Layer 9 of a small transformer language model trained on English Wikipedia (12 layers, counted from 0, width 96).
A neuron's activation on a vector x is SiLU(gate . x) times (in . x), where the dot is the dot product.

Input weights of the MLP neurons that the questions are about. A number n stands for n times 0.0051.
n4 gate: 64 -53 -102 6 -83 -33 -42 -39 7 85 -199 149 72 -59 295 -42 -16 -104 -35 3 -10 -147 -149 113 114 -157 10 52 -50 54 -128 100 -47 -53 20 -133 82 13 182 -36 -97 33 -99 -27 7 157 -74 -46 121 200 98 158 52 -3 203 -30 119 23 -85 -129 -194 38 -29 229 161 -35 122 106 63 -85 -62 -130 43 -158 -62 -223 -183 -244 -82 -41 94 -52 83 -132 212 -7 -154 -26 -43 -58 -7 93 -146 20 36 89
n54 gate: 29 99 -117 -193 109 9 128 -31 19 -129 -15 114 88 136 44 -144 140 125 -42 -48 13 75 -87 -42 -84 -31 -76 107 141 -235 57 -121 -55 51 -22 61 -129 58 34 -216 -25 -32 -25 146 -66 -186 71 -174 91 -29 -66 96 -192 -80 31 25 66 -28 148 38 -61 -54 50 172 -97 69 96 -71 99 -167 78 118 -25 -189 190 28 -44 87 63 -77 205 -66 221 6 126 150 163 -76 67 40 -3 -71 -83 44 -78 140
n86 gate: -7 -15 3 -162 173 -22 -191 -193 -32 80 -110 -36 80 113 86 -146 168 10 -98 222 99 125 -10 81 -51 32 -135 74 222 -68 64 -36 102 -256 -29 185 -106 -84 41 62 73 -219 19 53 61 0 194 -87 -32 0 6 3 -85 -52 132 55 -31 45 -163 -135 -180 -126 -139 -49 -101 117 25 -38 75 -231 -73 86 42 41 -32 58 138 -85 19 -22 47 -226 -108 -174 -23 39 -32 -158 -116 -76 -71 -50 -3 13 60 -74
n94 gate: 63 167 -24 -15 -66 -67 177 -61 3 171 -111 -174 -177 -65 -58 204 36 -222 -29 12 -101 147 -21 -6 43 58 0 -9 47 -154 -20 -28 -60 -93 -28 30 43 -59 -88 87 57 34 127 126 64 119 -119 105 -113 -73 -76 84 124 -25 -51 40 73 -79 -132 68 65 -67 0 -56 -50 3 -18 -208 -121 49 131 61 -25 79 -55 -18 -110 100 55 39 -145 98 -40 28 192 3 -248 -9 -303 -112 49 -102 143 -216 -9 59
n259 gate: -102 -18 158 -28 -64 249 -78 15 201 22 198 -10 -9 -19 161 142 -3 -133 -75 76 -69 87 145 38 -43 16 -216 -181 -153 -91 -62 63 19 -98 82 -30 -6 -42 52 16 -265 47 44 77 87 -111 -64 104 127 129 115 37 -95 -25 -132 94 116 93 -112 56 -36 -75 -43 -19 174 102 -34 37 -108 -47 -59 -188 38 25 -130 -187 -44 -19 -216 49 172 9 70 34 -103 126 90 85 -101 -148 41 -15 145 -31 59 -44
n287 gate: -254 -3 -136 -29 125 129 135 160 77 -23 -204 -126 150 83 72 102 124 59 -25 -3 -166 63 213 141 -69 -63 146 86 -61 -80 25 40 -146 268 -173 99 -96 -35 -13 17 131 113 -157 170 168 51 47 107 105 20 132 94 -68 114 59 202 63 -175 -3 20 13 -76 -3 -84 3 136 75 85 144 -13 -36 3 -23 7 -141 -50 76 -175 90 0 -36 -7 -31 -33 -34 54 -281 156 20 49 -103 -100 -27 99 39 211
n302 gate: 195 20 107 -136 -40 -18 -179 129 103 105 3 98 139 -46 -209 42 35 -59 -95 -169 49 -218 42 -251 -42 18 -28 102 -40 -123 111 -18 43 -111 110 139 -85 27 -3 25 188 121 28 36 46 61 -304 -57 46 -33 -126 80 142 29 -31 -32 -27 0 254 160 -41 -3 -108 157 -7 162 170 -24 50 53 7 14 161 -45 203 -109 95 -223 -145 89 38 11 162 4 -127 36 -95 276 -21 -3 -78 59 246 -235 -161 71
n309 gate: 85 -45 -187 21 140 -79 -148 -150 -215 223 166 -4 132 -73 97 -194 -172 154 -97 -170 4 4 -125 -37 11 -72 -80 40 -48 25 165 -271 -237 80 47 143 -18 -182 61 274 18 135 -47 250 108 -7 70 -36 -11 -4 43 -43 -178 -143 -199 167 -145 -188 22 -102 -203 -21 -11 70 7 59 -121 14 -4 25 177 -11 26 -71 -50 69 -83 37 -18 -162 21 108 -58 -163 -93 -117 83 -69 -15 143 -7 276 201 4 25 -26
n355 gate: 128 75 108 -120 149 68 -124 81 140 96 -14 -40 175 -22 -102 -201 137 4 58 -62 -21 25 -14 -123 -170 -43 -4 -182 69 -135 -54 148 7 65 287 -58 104 -38 123 18 46 72 90 7 -14 15 -51 -36 -60 -132 273 -144 74 -62 -217 -125 68 4 0 298 -131 -153 -49 76 34 82 -59 70 -293 129 -53 -102 238 -39 46 96 128 15 -97 -17 -39 -121 -37 -14 136 -173 -153 -72 284 -240 143 -73 90 -28 39 -144
n386 gate: 6 -226 73 -92 86 -66 3 6 -97 -150 24 -71 14 133 45 -122 -3 98 -20 61 -57 -114 -193 -43 -74 -186 -33 57 46 -102 -100 46 -34 249 -109 9 60 -26 -71 -100 77 -55 -127 77 6 -180 191 -106 -24 -9 -48 -6 -15 -110 6 -6 -54 9 -192 -54 26 -49 6 128 -3 199 53 -41 -159 135 81 86 155 237 -256 -45 -90 -83 112 -123 33 -9 -51 136 -62 -40 3 0 36 95 -42 -203 -15 18 99 -6
n429 gate: 231 -122 89 20 -182 -34 -40 -123 -3 121 79 -209 49 -112 80 -3 203 -57 -81 55 111 -81 -3 -44 0 -44 7 -44 79 105 -67 103 -114 -99 34 263 -88 -205 -70 27 -136 -65 -241 83 -175 -134 135 129 -127 -17 54 -119 -36 -3 169 250 135 -195 159 -24 49 -26 -56 62 81 -81 56 -169 164 -3 134 -47 116 136 -127 -30 -67 3 61 85 -90 -17 -82 -54 184 -34 74 -10 -71 97 -128 -79 130 -238 -57 123
n445 gate: 93 -181 298 3 100 -210 140 28 -25 -59 110 51 128 57 156 52 -14 -52 -67 140 -214 -147 -45 100 -268 31 -70 14 7 54 73 78 32 110 18 196 208 -61 153 -21 -7 -60 53 83 -98 79 151 74 35 80 -42 117 -145 89 31 21 3 144 -148 106 -126 50 124 267 -94 77 79 -173 -29 -28 -206 -101 309 -24 -139 137 -130 25 109 103 55 -56 -23 -130 -25 125 -7 -35 -159 -52 77 79 103 230 -112 46
n456 gate: -64 -132 14 -103 -85 73 -256 -172 133 -52 112 -136 10 88 72 -234 76 -21 -17 -32 38 0 10 -137 10 90 -94 -111 42 -3 -188 187 39 -49 -14 27 -132 -10 21 -169 182 18 -14 104 3 -18 60 59 3 -143 131 -89 266 155 -38 -80 119 -83 125 87 -128 -183 -116 -130 -243 3 140 89 215 21 138 48 -179 137 55 -163 59 -103 98 14 -72 -38 -108 -87 -114 -113 -17 -42 39 227 -91 136 -288 148 107 -14
n485 gate: 191 -163 105 -13 77 -183 -138 -50 -83 -19 15 111 161 -185 -59 -41 181 22 -233 -58 95 -142 -31 148 22 -60 86 -211 -23 107 126 -147 220 -38 16 24 -82 113 19 -6 16 -80 -92 -13 -88 64 -113 -54 41 -65 44 -19 -87 -215 56 41 190 47 114 6 -46 -39 202 29 -91 61 37 -118 -74 -199 129 59 115 -109 119 60 44 10 60 -49 84 141 148 -238 52 -48 38 86 48 -44 -70 145 6 69 63 13
n508 gate: -31 -46 -121 51 21 69 -3 95 -21 54 38 174 75 -128 21 -143 -21 12 101 255 63 141 33 55 24 63 -36 -45 46 228 -43 -107 -114 0 158 -15 -163 -23 -212 -82 -65 24 -15 -40 45 -80 68 39 -60 -12 -159 133 -178 138 -18 166 -29 144 -63 -70 67 144 3 12 -41 -84 -33 -172 -104 -48 189 0 21 65 132 -162 -3 64 -172 12 -59 33 181 -124 -31 -24 39 24 103 -176 100 -180 -149 60 9 82
n546 gate: 93 -138 18 -71 -195 72 -19 -12 -117 -216 184 -139 6 205 -65 -62 9 -90 -75 153 53 -69 -155 70 31 -3 6 97 102 88 -122 89 99 -155 38 9 163 58 -90 10 3 -35 -88 3 103 -19 135 28 75 81 75 -130 25 76 -71 -50 27 216 -125 215 -70 -6 -80 -134 123 -153 -18 -154 146 -239 75 0 -127 -65 44 16 200 -105 63 -85 -15 -128 56 -54 -255 89 56 139 9 -31 0 28 16 118 44 111
n4 in: -7 64 107 296 151 10 16 3 101 -67 66 106 59 -78 76 22 89 86 80 23 -100 -22 -3 -13 64 -48 -113 -29 59 25 49 -212 10 -26 -32 78 -3 -93 -159 -55 -54 19 -58 -142 -135 -115 155 94 -38 179 -125 19 120 -255 -101 -142 132 -180 55 68 44 151 -73 -179 43 -108 -63 89 -108 -93 29 83 -225 114 70 67 51 20 97 16 171 -115 -36 -39 10 78 128 -132 81 213 222 -9 -247 134 48 52
n54 in: 10 -12 56 -51 -20 -22 67 64 -62 -256 -132 7 127 45 86 -3 51 41 -213 -160 3 186 -13 -3 -124 6 -193 244 13 3 -192 -36 -102 -16 -200 -90 -19 -25 159 -42 -67 68 -23 165 6 -56 -69 -149 -32 -169 -38 28 -152 -101 -35 -45 55 -96 -180 68 -93 52 16 134 -93 148 -19 -98 170 -6 -74 -13 218 -10 -80 -6 -55 -52 23 131 279 -29 21 42 172 -104 -157 107 -117 95 190 126 -13 -10 131 19
n86 in: 201 -24 35 -106 -58 100 -107 46 148 -50 28 195 -65 -291 95 4 -127 -124 -65 7 246 -135 -124 87 -184 -210 -57 189 15 -45 98 25 172 -4 -219 38 -11 69 -102 -76 -190 0 -61 22 -135 116 113 115 128 77 21 39 -165 -149 210 211 102 46 25 -147 14 34 -91 -170 -141 226 112 25 141 -118 -114 -166 105 88 -71 160 0 11 211 -115 39 192 54 -82 -51 -206 82 14 0 -53 -72 -7 -40 -121 -153 47
n94 in: -92 89 28 210 43 -196 -38 -25 -16 -74 186 -73 31 126 -127 -179 -92 -76 108 36 -103 -90 45 -121 -32 -141 -87 -87 7 106 -24 -114 -26 13 29 205 29 84 -86 -159 -127 84 13 199 64 82 -158 -146 61 -10 -102 -51 -25 3 152 -13 -34 -29 -13 -55 109 -12 66 -189 -142 -179 158 -41 29 -174 19 -143 -46 159 -16 -29 -321 -111 13 -163 171 29 -69 3 -122 -95 215 132 -26 -16 -68 69 10 -125 -32 -23
n259 in: -85 76 -14 -103 -51 -40 61 231 84 -133 317 137 90 -51 -86 -100 53 -168 35 -22 32 -57 54 51 -175 18 116 79 -290 -28 -3 -157 -11 -208 163 -80 202 -101 32 204 -149 149 -69 19 122 238 -126 -105 7 -45 -79 188 89 15 -35 36 134 -32 -36 58 17 0 -110 -164 111 -62 -99 64 99 -11 161 -164 -55 -327 -21 18 68 106 40 4 -110 -32 105 47 -152 113 173 -127 58 -43 -4 39 182 297 -97 -117
n287 in: 95 79 -25 51 7 29 -41 85 52 73 62 168 55 -29 209 165 -221 -19 -24 33 188 -29 66 -71 126 -32 45 -70 -46 -43 -36 -136 -59 61 0 40 -61 96 130 68 63 90 -157 -30 0 58 157 -125 -124 214 67 -148 56 -133 31 0 219 153 -26 -154 37 244 31 91 -153 43 34 104 -29 64 51 -212 116 54 35 131 169 75 -22 47 -227 152 -39 -42 -171 78 -134 51 39 -69 195 78 -19 -70 -60 -190
n302 in: -61 -77 10 -143 64 -25 -147 -142 43 -14 -158 91 81 78 28 216 -45 167 233 -7 74 -253 28 -61 -164 -28 134 -112 -190 -174 -184 -196 -72 185 0 34 49 78 174 -128 -31 -277 106 -174 -81 -100 -68 99 42 -98 -165 -62 41 18 -90 -88 47 -11 21 -166 228 81 28 89 57 -30 66 -149 -104 74 56 191 -78 -69 185 25 -91 -165 201 62 -52 -14 -26 11 69 18 91 -163 -32 -275 39 -65 110 -49 98 110
n309 in: -53 -111 -117 61 185 110 89 92 -121 109 131 329 112 -311 129 61 -204 75 59 -217 93 -199 -139 31 -41 21 41 7 -52 -163 -13 38 -158 3 -21 -56 -3 -76 217 21 -298 -114 -55 11 10 59 113 -7 96 149 -27 -182 -216 -139 -27 182 -46 202 -31 -131 103 20 64 209 -46 -49 -10 41 -3 196 65 116 63 -61 -3 24 72 -10 52 13 71 113 -10 145 -21 38 -34 0 42 119 -48 205 90 -14 -7 62
n355 in: -154 140 58 -111 -21 17 -45 -135 57 150 219 4 -10 21 28 97 73 -83 -131 -189 -200 35 35 -107 -42 -45 -172 -189 -18 132 -253 -14 90 -170 4 -20 116 203 -7 -149 -86 109 -123 126 -199 -64 -151 25 -108 127 42 -69 -31 -89 138 7 -7 -178 -63 28 -58 -30 48 -107 61 17 -131 -48 199 -217 140 -118 92 -256 -142 10 -28 271 -112 133 -52 70 -79 -42 162 -67 49 -88 170 52 -32 -58 -71 -268 70 -21
n386 in: 15 196 -112 -150 -194 230 136 121 -160 -18 -85 71 -7 192 7 -157 139 53 -121 88 -104 -162 89 146 -107 -14 58 -68 0 98 -10 -91 -15 -226 29 -118 -137 63 96 186 174 -44 145 -44 -194 -11 229 11 86 171 82 71 42 -15 -173 -54 -148 -97 205 47 3 -34 -234 135 -69 -3 -4 78 -44 -50 97 14 55 145 107 -208 101 -106 4 18 -138 111 206 -11 63 84 187 65 200 139 0 -116 215 -4 -207 40
n429 in: 245 -46 -4 47 -30 -92 -51 -222 -200 0 -54 76 50 152 25 18 -244 -124 -215 56 -169 -55 55 -60 288 143 29 48 67 7 -21 -71 -109 48 -122 67 125 146 -226 -115 98 -85 33 -80 -81 71 -79 181 -198 91 -44 -304 166 15 25 -218 -193 -235 147 48 -46 -25 -72 19 14 -92 -14 -22 284 169 -59 -160 123 69 161 37 -107 -97 100 129 -22 -113 -41 -74 -8 -216 -184 -104 -108 -22 48 0 60 -172 -11 41
n445 in: 21 -31 67 88 132 -259 -129 -68 -233 138 103 147 152 -61 -76 -225 52 -161 101 -170 -16 122 -298 288 -165 85 -179 28 8 -59 73 -70 229 -160 -118 -39 69 -86 -213 94 -8 -164 168 79 53 285 75 -4 20 59 154 116 -40 128 -16 143 15 -24 -171 172 -122 62 248 115 222 74 64 12 66 81 -85 -96 127 -132 -165 0 65 -29 -191 -32 236 -93 -23 0 4 251 -8 41 0 -233 85 52 -267 311 -109 -33
n456 in: 66 -36 -276 -41 -138 -162 150 -112 -53 -71 -88 -51 4 84 -168 -269 -242 34 -4 96 109 -60 26 -157 78 -113 -200 -124 154 4 -147 4 -123 -46 -38 40 4 189 -131 -8 208 30 23 -140 0 364 100 15 -131 -74 45 211 152 0 100 -11 165 -105 -151 190 47 148 93 4 -192 -7 18 56 -19 -215 105 63 -114 -119 -142 94 -72 196 250 22 0 -206 42 15 -128 11 -177 -170 91 -41 -159 48 -91 86 -112 129
n485 in: 45 -295 -12 251 -57 8 -59 -102 92 126 8 -237 240 0 114 -106 121 43 -11 101 -99 67 -145 -89 16 24 95 -135 -186 127 120 36 61 -48 124 38 -4 -46 -141 156 -51 24 16 -110 -107 133 122 -8 -146 -12 -63 4 -19 -282 214 -247 -79 36 270 64 -104 -216 -133 121 145 -125 8 -51 -20 75 71 59 92 74 -165 40 131 -85 -12 -39 -94 67 -60 -251 45 -478 -119 -207 224 228 179 -54 -32 106 87 44
n508 in: -56 14 -3 128 55 102 -21 -78 -40 -27 59 97 70 -73 -173 227 -36 114 9 -160 124 -24 129 129 -90 -129 0 93 -240 -79 -75 -15 9 15 18 -38 -124 155 -84 40 -116 -88 6 72 63 49 0 -76 -42 -159 -21 98 27 -6 -24 118 55 84 79 216 184 46 128 -12 -46 38 18 -193 -77 18 -93 -176 134 21 -12 9 -139 120 130 -126 39 33 -17 -55 -388 43 69 -30 -24 105 -30 91 107 54 87 -27
n546 in: -117 32 174 -60 62 -37 -80 -13 -173 30 -26 122 -68 0 70 57 100 -30 -100 141 -169 -104 -210 72 -137 -17 71 -91 72 -23 122 178 -34 34 95 -88 57 75 -93 -7 20 126 78 156 0 -103 -21 136 -60 -56 121 -202 -219 -62 -17 3 48 195 27 -92 -23 -71 -116 -38 142 113 56 -206 -44 155 -97 123 153 -7 177 188 30 10 91 -279 56 -154 51 37 45 41 24 -217 48 227 -68 -86 95 84 -248 -174

Each question shows a token from some text and the vector x that enters the MLP there. A number n stands for n times 0.0059.

"by ": 42 -1 -117 -31 -78 78 88 -31 50 -109 -9 69 59 -11 -89 4 -32 -89 72 -54 102 -2 -80 87 -16 18 6 3 -50 -72 -58 109 -80 95 88 31 -46 -77 -89 107 -13 -71 -57 31 -73 -29 75 51 83 -252 -97 63 14 -82 -68 77 -188 -40 70 -105 -61 138 37 -70 148 -184 199 186 -29 43 -54 -41 54 -75 116 -59 9 -36 -91 -135 106 110 127 -8 -52 47 -121 17 -62 -15 83 -51 -122 88 -30 -225
Which neuron lights up most? n508

"up": -26 -145 -56 108 35 31 -87 -134 -11 89 4 72 -125 -60 -18 -84 -123 6 -63 -140 106 -104 -101 -20 -32 104 207 45 -62 -80 -61 26 -2 71 -59 67 -76 -53 -16 77 -70 -20 20 104 -49 -46 43 -31 -87 1 -51 -144 34 -320 -26 13 69 18 -4 -4 -55 95 28 -95 118 13 28 185 -63 -27 -61 7 -51 -51 -89 7 -52 86 4 65 230 -219 12 -160 -63 -25 -23 122 -45 20 -58 12 87 -109 -103 -74
Which neuron lights up most? n309

"the ": 61 298 24 6 6 29 3 107 78 0 116 -42 -76 75 122 54 -46 -95 -29 -60 -202 39 -90 -23 0 -63 -78 -20 -12 118 -91 33 -115 -128 68 1 -39 119 -1 38 -15 -5 47 15 -85 -74 108 42 -12 -308 0 71 43 -304 -48 -152 -60 -32 -75 -63 56 -2 38 39 -49 -89 -137 15 -9 26 -87 -65 -80 36 44 23 -71 25 -24 -72 23 28 -4 -116 37 34 -77 49 -88 66 26 -52 42 5 9 -35
The two highest activations, in order: n94, n355

"extended ": 13 106 -76 -12 19 117 47 6 11 -47 71 39 -105 101 7 1 -120 -50 53 -49 -80 -77 16 68 -155 12 32 -9 24 170 -175 11 -31 -85 37 -41 54 -13 -129 -22 43 -88 -77 85 -79 -137 69 -65 -48 -339 -44 7 69 -219 -25 -107 -101 -116 -113 3 188 3 -59 26 6 37 1 -27 -87 -28 -134 -68 139 44 -55 58 40 -75 -86 54 59 13 171 52 -66 17 45 49 7 29 -36 -108 58 -33 -3 -38
The most active neuron and its activation: n386, at about 28

"- ": 15 133 106 -12 -36 -8 14 -29 -56 77 -206 -40 55 60 131 -49 70 -20 132 38 102 164 -41 80 46 45 -81 -149 -94 46 -46 -31 -25 -33 33 -15 -14 -30 -15 5 -38 17 -25 -30 -56 -27 -132 35 7 -366 27 129 -106 -195 -5 -61 -75 -82 24 49 -51 144 -34 25 -60 -119 -31 59 0 113 -134 -144 107 30 -4 -43 59 5 28 66 60 -74 3 33 -36 -6 -64 48 -9 23 -139 -28 89 -96 -26 -20
The three highest activations, in order: n429, n309, n287

", ": 12 -10 -60 28 57 -12 -59 -27 -83 -7 -78 -5 -59 18 46 41 -90 -39 38 48 214 18 55 40 -21 10 -114 -55 48 90 -231 -34 -64 -7 -53 8 -95 102 19 -3 -3 23 3 109 -70 -3 11 77 38 -385 25 48 130 -223 46 -45 51 -3 -7 49 -64 169 -15 -23 -62 -156 82 75 33 -54 -43 26 31 -119 52 12 -29 41 45 -46 33 -81 130 -8 -24 -91 -85 -46 61 -85 3 -8 -134 123 45 4
The most active neuron and its activation: n456, at about 54

"'": 43 2 79 -60 55 -55 41 -35 23 116 -86 73 117 -134 -80 -23 -50 28 130 -115 98 -114 64 103 -45 114 -103 -52 -3 89 -5 77 -163 133 -17 77 -60 -46 -164 7 -5 -36 129 92 -39 -56 49 51 -130 43 48 78 34 -120 -134 -19 -148 94 -115 59 -117 254 -28 72 128 27 -14 273 -6 75 -41 -63 30 -127 -9 91 -31 8 187 -9 112 -46 86 -107 -75 113 -47 70 -205 -103 18 -2 -49 111 -91 38
The most active neuron and its activation: n445, at about 71

"him": 13 -38 43 107 -122 -84 -5 -111 -29 160 -10 24 -78 -84 114 85 52 -75 61 28 21 -108 -34 26 12 24 63 -12 28 -92 9 24 -45 -16 13 -22 5 -34 72 222 -218 -142 53 67 -34 -118 75 33 -69 183 34 -41 105 -180 56 86 63 -9 -82 -137 -85 244 5 -95 18 -6 -57 135 -96 74 -122 -45 41 81 69 56 165 21 44 -44 190 -33 166 39 -128 -134 -86 62 34 -26 -18 116 20 37 48 -1
The most active neuron and its activation: n309, at about 22

"Arts ": 15 89 50 87 -31 1 42 104 -127 87 -31 0 -48 196 -70 2 99 6 164 -131 112 -3 46 23 -58 45 -97 119 66 154 -145 -105 -11 -25 28 -89 -64 -106 -7 121 -29 -28 86 56 -57 49 29 54 1 -228 -83 -56 130 -51 -35 76 -116 -157 -136 -215 64 156 -25 -110 15 -73 -13 -39 -75 84 -109 38 -36 -72 49 -20 6 14 92 -164 -68 -57 46 -107 -27 23 3 175 168 19 25 -114 -119 -89 -30 -9
Which neuron lights up most? n508

"ex": 87 70 -71 -30 15 -139 -151 4 -15 34 24 -154 178 75 22 -53 -99 -87 108 -85 48 169 112 46 -154 46 135 -36 94 192 -262 74 -201 2 -25 -9 -76 -2 40 66 50 -86 -163 182 -65 47 53 -22 69 -83 -53 56 -1 -191 105 110 -98 -120 -51 -89 99 -140 23 4 -24 -12 -31 74 -19 -143 35 -28 39 28 71 -20 115 19 -61 -17 -16 -159 110 -135 69 0 -31 46 -71 -30 -5 21 8 -107 44 -43
Which neuron lights up most? n355

"es": 3 50 14 30 52 -313 -43 62 1 13 -23 -31 -6 6 56 -115 -137 -114 208 -89 170 -104 28 -43 -125 134 23 84 -67 145 -25 4 25 -45 22 -27 25 -147 20 41 -23 -38 -6 62 -28 -163 -35 142 -142 -14 -87 -65 7 -258 31 -37 -38 -30 -93 -45 -23 90 90 9 78 -85 -77 35 -46 27 -109 156 -115 -20 97 -86 -104 30 126 59 28 -133 247 16 -22 141 -98 22 -61 -40 54 -25 -19 -49 -132 -5
The most active neuron and its activation: n445, at about 3.7

".": 91 49 82 41 103 -79 19 66 11 -71 -226 -91 -77 -12 -46 23 -11 -24 111 14 78 33 -27 7 -62 212 -196 -24 107 -82 -45 64 -52 23 10 23 72 -77 -77 107 91 -2 40 67 -151 -99 60 82 25 -149 -29 53 72 -165 -5 -64 -28 53 -39 9 179 169 -20 -63 -39 -103 -68 -140 69 16 -119 -76 -44 -94 96 -40 181 -44 62 -38 15 -132 246 77 -115 -50 -65 25 46 -3 -248 -62 63 121 -17 49
Which neuron lights up most? n546

"music ": 18 144 -81 29 -75 -93 2 132 11 29 17 -41 -110 116 -17 -42 -23 -94 162 -26 133 -26 124 -56 -41 102 -125 75 -18 184 -254 -188 79 -59 82 -62 -55 -73 -15 91 56 -3 17 16 -161 -61 -57 -8 -79 -242 -84 -5 96 -94 -87 46 -60 -108 -185 -101 39 121 56 12 28 -99 18 43 -24 74 -73 -98 114 -104 -66 -11 -74 -29 -44 0 -36 42 136 -48 -95 29 11 99 -12 -80 -26 -125 5 -192 24 -49
Which neuron lights up most? n94

"single ": -15 258 -102 -82 11 32 31 1 14 -17 77 -102 48 159 87 -28 -117 20 12 -35 76 -36 -66 23 -104 70 37 31 -59 105 -213 52 -111 -11 -21 -156 31 36 4 54 90 12 38 45 -40 -125 -103 -70 9 -345 -23 66 125 -157 -52 -3 -98 -31 -78 17 82 -4 -9 17 -33 54 45 -113 -53 24 -44 -147 -18 -13 -201 30 -17 -20 -2 75 47 2 242 -57 -24 60 -34 -2 -12 -77 2 -123 11 -22 -25 -61
Which neuron lights up most? n386

"ar": -27 43 -27 87 50 -103 23 122 28 5 92 -204 70 143 -21 -8 27 -51 47 -71 70 56 70 8 -18 98 206 102 32 287 -90 -59 -74 37 -2 -119 82 -31 9 45 71 75 -50 81 -26 -57 29 -131 -36 17 24 157 18 -310 -46 74 -118 1 -44 -152 16 -71 57 4 20 69 -30 73 -87 68 -65 -156 -43 12 66 82 107 -132 118 2 -171 -111 49 -128 100 79 -82 25 66 -49 53 -18 -22 -114 50 -42
The most active neuron and its activation: n287, at about 14

"ij": 69 157 -151 -43 -8 60 -20 -109 91 134 -90 -200 62 3 181 110 -12 102 64 25 -80 16 16 47 -12 -104 95 24 -72 30 -145 3 -105 -84 16 99 12 -47 -99 101 -16 29 63 68 -65 36 40 -9 41 112 -60 58 49 -43 -29 -46 58 69 4 -131 73 228 53 -71 17 -22 -74 130 25 13 43 -201 40 50 109 204 121 -21 -66 -39 243 -128 163 35 -50 -61 94 -78 126 -2 41 204 123 16 -100 -91
The three highest activations, in order: n4, n259, n309

"in ": -16 66 133 20 27 8 98 181 -112 11 -109 -46 -122 2 -71 25 -25 -66 -104 -81 79 -66 4 2 -69 17 -4 -15 -14 80 -117 -15 -6 -17 19 -23 -2 128 34 31 -76 -5 91 50 -121 -37 -1 58 -22 -396 62 72 64 -285 59 -61 41 -76 -90 -28 -26 68 -2 23 12 -57 -34 12 25 -90 -23 -29 71 -64 151 78 -22 -7 -3 -113 24 -41 41 -81 -9 -5 -50 78 -39 -10 4 -64 -46 -11 15 -46
Which neuron lights up most? n355

"H": -14 -111 -43 -32 49 3 29 7 -34 -59 -162 -140 166 76 -51 -68 134 -155 47 106 19 -57 -50 39 -139 63 219 -35 38 33 48 47 -62 20 -90 -45 -64 103 -81 76 -135 -44 -63 -30 -128 -19 64 52 -40 -10 -49 60 -117 -155 -130 -48 -3 -28 -42 -98 -13 -6 -106 -58 38 -57 76 -67 19 147 -142 -177 -147 47 94 -27 373 -55 92 -66 -23 -25 146 -57 -10 110 -106 101 8 5 50 -41 -33 56 85 -66
The two highest activations, in order: n546, n485

"released ": 59 27 2 -21 -11 3 1 201 -17 -19 -47 -1 45 62 31 60 -103 -67 1 0 42 142 49 35 -66 -91 -29 3 -7 121 -143 37 -37 -106 -1 -92 29 66 -73 36 -17 -104 41 41 -15 -8 -18 -6 -113 -350 8 58 -6 -166 -69 -37 -61 -135 -89 -42 117 0 6 -5 -27 -30 -14 -11 26 -32 -80 -57 260 -157 -56 91 52 -59 -168 71 110 12 181 -46 29 103 104 94 -26 -70 -30 -2 23 -16 -5 -81
Which neuron lights up most? n259

"new ": 24 151 -132 -56 41 -1 -12 101 15 -71 -1 5 -50 170 54 -98 -96 45 31 -28 5 -75 -3 79 -104 71 -45 40 -3 168 -150 15 -41 64 32 -42 55 50 -28 35 45 23 -80 80 18 -93 21 -87 0 -411 28 38 96 -165 -42 -16 -101 -162 -98 -76 -3 54 -41 4 10 19 -95 -20 6 -41 -141 -90 43 -31 -83 89 -8 -38 22 -7 145 22 141 -9 -1 70 46 50 27 8 -46 -46 -30 -3 8 6
Which neuron lights up most? n54

"Web": -63 -93 -121 -139 -104 -197 -88 86 159 95 -125 -65 -109 136 -3 35 -66 -25 118 -45 78 118 52 134 51 98 -39 9 50 28 -54 -80 -50 -18 -23 -10 -78 -105 -108 125 -93 -145 36 31 29 80 41 65 -149 -3 -7 -164 147 -162 133 -6 -189 45 -103 -14 208 96 -146 -116 -15 -109 -23 14 -55 -45 57 -49 97 19 -3 57 5 59 -24 43 -5 -91 171 -115 -78 -6 -137 82 15 62 -42 -35 -89 -140 -73 -52
Which neuron lights up most? n429

"195": 85 82 -58 173 -17 -33 -8 26 -43 77 -94 -103 -132 224 99 76 -142 56 129 -11 68 95 -66 177 -126 71 -102 108 20 -6 -18 -13 -68 -64 -30 -159 -29 -36 -145 66 -87 -27 -48 45 -166 -65 68 -86 -13 -82 27 32 11 -156 36 -144 -63 78 -28 -128 6 -219 -78 -91 56 228 30 -26 2 43 -128 -181 15 -118 -19 63 -92 -53 158 -76 69 -12 36 68 -37 -1 3 -24 -91 41 22 -172 -54 69 -120 -63
Which neuron lights up most? n86

"w": 83 -67 52 -77 -57 -81 -62 73 45 -34 -113 -161 -19 184 26 -66 30 -137 138 92 -61 42 17 124 -110 111 192 28 106 171 -53 -25 -21 -49 -114 -12 -20 41 -30 55 115 -40 -8 172 -109 -77 -1 -31 -86 -20 -18 63 -32 -180 -131 -100 -8 -45 19 -47 -121 -70 66 -94 94 -73 3 7 -101 -90 -113 -219 -19 33 83 69 -29 -23 13 0 32 13 226 -149 -81 147 -135 38 -100 -52 -2 3 68 -202 -30 -56
Which neuron lights up most? n94

"e": -48 111 -96 -13 21 -158 -60 33 75 -41 -72 -36 164 -17 24 -139 -72 -84 151 -108 123 -74 -36 1 -91 -28 134 -2 -68 89 -37 67 -157 -82 -55 55 44 -137 10 136 122 68 -147 58 -60 -60 44 -150 -85 19 -112 48 134 -239 -90 53 5 129 -104 -28 -3 46 -76 -15 170 52 -28 62 -31 -11 43 -6 -77 -36 31 -10 -114 24 -186 58 59 -69 217 149 137 64 35 0 12 51 153 5 46 -8 -24 -134
The two highest activations, in order: n4, n309

"t": 6 17 71 -173 31 -118 19 104 91 4 -73 15 -80 31 105 37 -107 -44 232 30 73 17 -101 -39 -75 135 -34 36 -125 88 -5 44 -126 -42 -97 1 -25 -89 38 17 -117 -52 -76 13 -71 -81 -9 97 -98 54 9 96 28 -316 32 -44 41 -73 -90 24 10 -16 12 -202 54 -182 -33 83 47 -79 -100 162 -141 -59 119 38 -134 83 4 24 -16 7 251 -29 -17 -15 -116 73 -75 -49 94 -44 32 -109 -43 36
Which neuron lights up most? n4

"added ": 63 122 -41 86 -24 31 -66 99 -35 86 2 -87 23 44 93 92 -130 -40 170 -115 92 69 -27 127 -27 96 10 -80 -80 163 -267 60 -51 -43 14 -10 55 170 47 88 -6 -116 76 -10 42 -25 -3 4 -21 -308 33 39 40 -165 -20 -114 -36 -121 -40 -15 67 -31 -28 -50 -65 -82 -60 -75 39 25 -136 -10 165 -104 -48 -47 -46 5 1 40 79 -7 217 -94 39 88 4 80 -63 -20 -43 -2 -11 35 -24 -69
Which neuron lights up most? n355